Layer 2 of a small transformer language model trained on English Wikipedia (9 layers, counted from 0, width 64). Numbers have three digits each and are written without spaces.
Take only the direct path to the model's output, skipping the later layers: a vector added to the residual stream pushes a token's score in proportion to its dot product with that token's output vector.

Output vectors of the tokens that the questions are about. A number n stands for (n - 500) times 0.004.
"ers": 506422469331557506434588562696263590477304683367563470501323333423662658633669414463599436723406359417547516488406366506489604436495227510429439383397514618685734374764331707525437459726540541
"ig": 593660558500326363484582425652518566509640344446478455594675495464443364738347453518461689546327311444680661625401410467559463480506493521473643503284305688563417394498353397533492707633388499
"ge": 644607677321604330374321569766592526537350404219708562584456505623577304587404431413692646397760498394585469557390569397509169636440480290509565286623396493739475394474665742572634595301201463
" pl": 589393490533431515405505505461594473520420528558495420674412562495633500493497566547484491490542492531421578259418413407608276560519517575529461431622403458401587500604567492572564486405690432
"pp": 570394660480539492542509524479587504489537437451748475373526465529550473497380524458713569549659408471794537292295578569382775358530668209515585363483251481512550479692581421630434287342406438
"up": 613284646555326556486527403494308600418498423706551650483250492407482487509525588312579674516364635688714483298346641583658436585540499561220512378473441591411480526596513395535544714459470367
"ing": 579496362570533420494624217699270428519294502514452574512355582426551363425721536486519640680410378296429583401654292618624426416670436527343647374436530600815547398550488418502348575659533735
"se": 344470764572435576390361478894428536529715494611505434499336434734501700403637471582566468390583380413547839607347371580494388654386424354519638286612374532612262483514437469538316437437447463
"m": 695541563616422656588444370477700580411564480369415610536417567442684615415585587539506710411446581476542579453599516393420577497489461320535379178544446456708346468468570512468234426396392608
"ist": 684520499577578366306343471776884676475507426717219645487319483324220264460260572491529576669529347482574600359531397437575540412569445494446452416405589487687566514686491565527503480659430479
"em": 500557550431476391542491435736508515421404557767485645360490613459527578773216487455498776623725338394463508425421624543472576333696640448452299408360351574413515552638348537496286410770248474
"os": 567535527596622543424494597486596415604508394584501388505624380411467442446532444276460407441438440316564728286591428583604363521583434465453395589549558567678507509590429441487706455567359602
"ear": 496601574458429585582589573735482327423575492707370321612606523499576393787368668355524596690441353610593667414421327607341488530430293544381477387586433460647189246754245499581321552474538659
"ate": 597660665719627402307677331547546445654544386544571512418617563320376538466312624299689632436425703411373573508444506437369474677499331525428491415615463468416458446546412678515641522445435327
"ud": 519522480586231445584692452562599508580365384535843629566684369517352427454539492380621447507469486475644594353406593552474358349573447696513540441599484544541277564554489510544367565492311328
"ion": 476432473584387522378372450741352696686517260458338369538555672545428642579593562376417516688623421397779551339639459385717613518629496323412502550336556455540286329562549466542418678603626100
" the": 595533543430420496461584531413411455508350577569402367543479688562589503491469495698582526407519533393422502277622437500593462480395531560620456404472382398416532432734555475533617687475440465
"ill": 503525575670287500454506422509575527466506222417618576388502437585454457515582538330499639419615424640696404621562303390438455366476360673377534409482493603506558381756446540490439526635530668
"ian": 622654382578506531303384557718530491490481344698532645565511436561609589473649405358390558513587274345649529663381302355556338471390487461513192414446651396634363594711335736492557742661471240
"age": 650291386595396531709674530668379503412385341488456565580515424789737456414683389238730614598655608326512533555395250504479475558555491494363497269627491598443254510598366574550395408692502345
"in": 582433552399457462549408426474546324431460338567452491555515656468493491507452545331502539469395503530539441619595477521564565368591647521572667451358389703607364332618502707451592378698399461
"ight": 561567525648291384598702257561536324379491285748640411450481625704339335601341615369715604585400549581356627275295607313621490804527452459637629411433383501799478276724250549538401563545392465
"so": 202400546358376566356417428547642717456801784749480663518288374467640609687519534471621749492567323564514503261231391545685395410458646065416503510616277402644263565652430618598571517527438436
"ith": 463599551568220506590409403508533599466389230605429476343303551623543563400369499190581608247555531546468529455633487675498329357596508590740343537631472393912516439689580747540490497590345416
"ip": 532552574659605668545417412690483741581413310619573313445245382563488242440614294437423563369424685582818626551571354336561556566552502556594436523603644395607411265623267436544370563560352378
" was": 436419478530413562411580522412601526505348532614447268460426433493621518635551581578707557404647538484460357471488405377581369554373664518373532437411479509502583633711593568520351493473630346
"it": 565614707561366352446430306546455412567567211453392550462427508562371552536443609532412557642420584582582582442389489600454579487667423443539375627633457469649598347488416523486570491684386429
"ess": 370429684463290654323696603673425564265443415649719598511203473427453280543515580380506571397654527288580720217339378501545580522699524596429479688321511288660511440529277752542639627561407565
"ment": 650193596495410711503295360479610341581137521496680330437485659709444501644589370551651771864473558027768504300452536478311403883579311157377571606352458412705446476699516457630416831423533291
"le": 589637553518632525508423601297437381467405496535611642577315613593583519503512597486430399637469321496516461458492559562564554751619435508369570618313151690700292463433405625514523363279457447

Each question shows what one neuron of this layer's MLP adds at an activation of 1. A number n stands for (n - 500) times 0.0018.

n123: 353453494500413698569447643641608536495515412256368605456562597372583661364553608465654388472490510405497515507377617619423533184596537423519509609367514430319516382440729615405543379639625536
Which of these tokens does it push down most? "ight"

n52: 464515536473305510420473670373410586458436369409430632442346497662452375326523335822576557528468501516445772556598449483545393330632627737438595427612452507460348243608789511346615547280661551
Which of these tokens does it push down most? "em"

n51: 416450433355475251487592451567653283510396447306440630527399637561356430582588298542663461559457613344417376525393773608611406489648557425484397511498615809525598130422565733537675526583277605
Which of these tokens does it push up most? "ge"

n117: 482500540171376339524460542380419739468549727474331437566477816372562431696574515758384464200599552409499392471532599589688587540522476526650265508618463488443416424602249578365498564431461424
Which two tokens does it push up most, strongest first? " the", "so"

n164: 623569394689273417623423532472442490403406578359548547470622360375461402472448490280468604594382490569431548656907478503477523482617515696574424496438581664351458286589491549433478503614577724
Which of these tokens does it push up most? "ill"

n116: 404675485414538591513529595579567586427410558274444597398477424468445600508264277648747508254589460461287330406681616703683382422404631540450607579560430674500331678386703482392439257508738430
Which of these tokens does it push up most? " was"

n4: 654662478481452678412661525412574561320566332506603576405633604469341643548353374421505456414113515552519413611622583664639482464434420415775374407353541373774520547433309649474587336504786339
Which of these tokens does it push up most? "ith"

n183: 485348271575342559527407474468596328329318390360480525578448508499529653607531494393290347366398562616537422904600452349441697488727791360380554387568630740617405548451402673440547570556658517
Which of these tokens does it push up most? "in"

n173: 360403454657514549510467568551559583445422581233336536486368476459715525482326418572522649551377502338555782677450343392436631441340404699562271623502535441506532742429621434397581501461606582
Which of these tokens does it push down most? "ight"

n59: 595330483468720384625418543582480298425635338511655377413427551268572482510452342604578320609781415589520630564590546326544564448416456519432293626922494788590305604448507562601566655380241360
Which of these tokens does it push up most? "ge"

n11: 435413454457527442565502612607525554620669470565541626453550338531185598584543531341476376433540427573625554496274573420362433421500552807537643622348491590643354617547552350087380432456466574
Which of these tokens does it push up most? "ud"

n249: 568551393578339563630509531541453380638598547575746462527482476691426569520226679637369570504401572531339374441567555343686389532444635415397469557545609417410514550493258338415434571562524524
Which of these tokens does it push up most? "ight"

n58: 422532326636422337443332681686643369465752597460537462486522320718317515276482477630421684340376506413423372567561587546396471439677520517586619317618434594904539682338610425634383640575582518
Which of these tokens does it push up most? "se"

n112: 520422608444610723608158710556441502328449402276431655519310538677493320424676445666519290547482399140438466593487567371507574590340594696611588446580389491499612532397799347458773258561571539
Which of these tokens does it push down most? "ear"

n233: 318676554281567634625432275613573552558447390443473456469409260519516640537582542453537502447450305362450643612432356608459727514331646565810651375449522409542369541509504518523579659341512319
Which of these tokens does it push up most? "se"

n153: 564401528359480522656637576459409557535481375527488522558627158397571500504432534398673713493590335455601305596394510530389821557634695229560386403488417438568366458812404534366622533276571556
Which of these tokens does it push up most? "pp"

n204: 608692725519182229460422653380461465485366528495658378610460677505553367300374242624581674568388608488613340497507734391487166365412480721576411475582484596458473423412638524512772597592508555
Which two tokens does it push up most, strongest first? "ge", " the"

n219: 428547474431560589416416644571669330610419448436430547343573514544690457418600467554557380483206420324450708577687500447463380522383464586552299499642623632446666806238642554410547315599433602
Which of these tokens does it push up most? "os"

n93: 657487515600520630338423701571563447519370431453444418530355739452763556471400373631598522477461391362438541657388503677288271488478523337479698717540426453306384551286533426632716507628541632
Which of these tokens does it push down most? "ight"

n35: 213495464456438593546529681775264466696358551391557457425588492639389550443708493606476485646309495539572646569330397285714688391445581464129643512529243559479579696465306581595362374595539642
Which of these tokens does it push down most? "ith"

n132: 487503457548497512517545496486531533462476504495498503512498575498482517459492469505455511524472493560511543539447509475507470554493477481479485495473508522497501489501543502477473528519527498
Which of these tokens does it push up most? "ight"

n89: 570527370442510508375626497466472574382378407522440581468399560528503545779572475526666427066633472321632629604595619507529429389430394531669411599685164303675544550600382703545516348191490570
Which two tokens does it push up most, strongest first? "ith", "ge"

n178: 603784681569469566432724387403524340703381658482555615416558346296506675485508182309593557536488417362533527727618531687531515752387358673512479428477634274564455449488606500544358470354590192
Which of these tokens does it push up most? "ate"

n144: 508429385522742409394496422498536245588569413414628518581433279569377450555403277606498549655535447426458450507723642559634461445609473559655719401308478679353401699452362340674306658633445539
Which of these tokens does it push down most? "ith"

n48: 258465572519659562465599490518516353471701672353563645659548672481435490545477395472535339681598597566617690626447547220319303237547424521378451477411540596603545418406315377593402537528431659
Which of these tokens does it push down most? "ith"

n229: 538549550528741476429357624445622681385363365520483564757595410536427250688502520466418487474441672450487468647519693509519470435384464411462485375535556411387369585486378473534615745352417619
Which of these tokens does it push up most? "ge"

n139: 516519521643538560556601400486367503511328494548353762479291425380393461377582476429684608508623478785366367213616493600319399552578499574355516615599374520431466509646584258340516534610624580
Which two tokens does it push up most, strongest first? "up", "ing"

n254: 496467420465635394459529636477447662489378583499681539618494457343591693520668444581518295651387388644448673538582472569302697512488487574565314440535601490618438424434562291448489552368270188
Which of these tokens does it push up most? "ers"

n49: 407686415514550357485680427497458373474357446441609718513565613407609709500451205567611603548518502521632481712565536645248403538474491504403380307625747576616218604428487586520391505452505244
Which of these tokens does it push down most? "ess"

n147: 624641405604542357789261625422302391508585488411545494379463549547420397627579510544586459353276565555542512587597668630553521373159675585486605376378558371634476557381483669396525406563419364
Which of these tokens does it push up most? "in"

n185: 588287460323463589402500701649418606567692632257518516494629591431464638627701676541543489405500448439468508474488495421416717589477487346427664310446591239507512469410484464677465459638536318
Which of these tokens does it push up most? "ion"

n70: 382615655452542300556488481464456479534535520366155710814519419440702607470510453473551425452482337648549754462620588533463433466378588634386678681466527367378524618358508352395527586446422387
Which of these tokens does it push down most? "ment"

n148: 434391490641440273500519330487473355519625443720570434642605533545436553442394396588576776391531460776682403741548496559541410291728377513292532600529692401350322293487350471613495565479401684
Which of these tokens does it push down most? "ers"

n88: 408452496502545663462500487629509298421631452562458456581498608545253389330389431612391431249556747343413660558525562406540556564538607592314545535357461609439511660278494600575469728392456705
Which of these tokens does it push up most? "ess"

n213: 566535516492452620565476635420416732537438468449439520614520411466391492342659563589566506447380603674472770762395587557669482518449611236628563294335281383344491538505428564596218453538655566
Which two tokens does it push up most, strongest first? "se", "m"

n82: 214414411251453394300409676481657541614565446348524490469670584437530705566334497511444582601469616440478665569325789457418617373518412306554237460380535540680635556623440469610413670526491594
Which of these tokens does it push up most? "em"

n65: 385294595504547431470515356414502339608521567594659400535391495606491321580461400915623489520550431497390529766482523560560529256443602608485368348444481439527426597538653603542531532697434328
Which of these tokens does it push up most? " was"

n234: 458610482468402563520473448475594374486340542544468743544581349516512347494539664423520715430495716465516482547706819344442672524543330587560321460482552657562462517291436409254383680284620385
Which of these tokens does it push up most? "m"

n221: 406278480572287562447605487365601533621355605638504338647353349412525421612498404358727642621541703539510384540617537253402645576442578543424426268434688608339617689596417658578339534454706323
Which of these tokens does it push up most? " was"

n19: 550472511419529216514451688686527555532242489466602466343627403479521661502498467569556448555433380517567508343526470594458497795663598560598337447252500530613433792365358438413525574410553468
Which of these tokens does it push down most? "ill"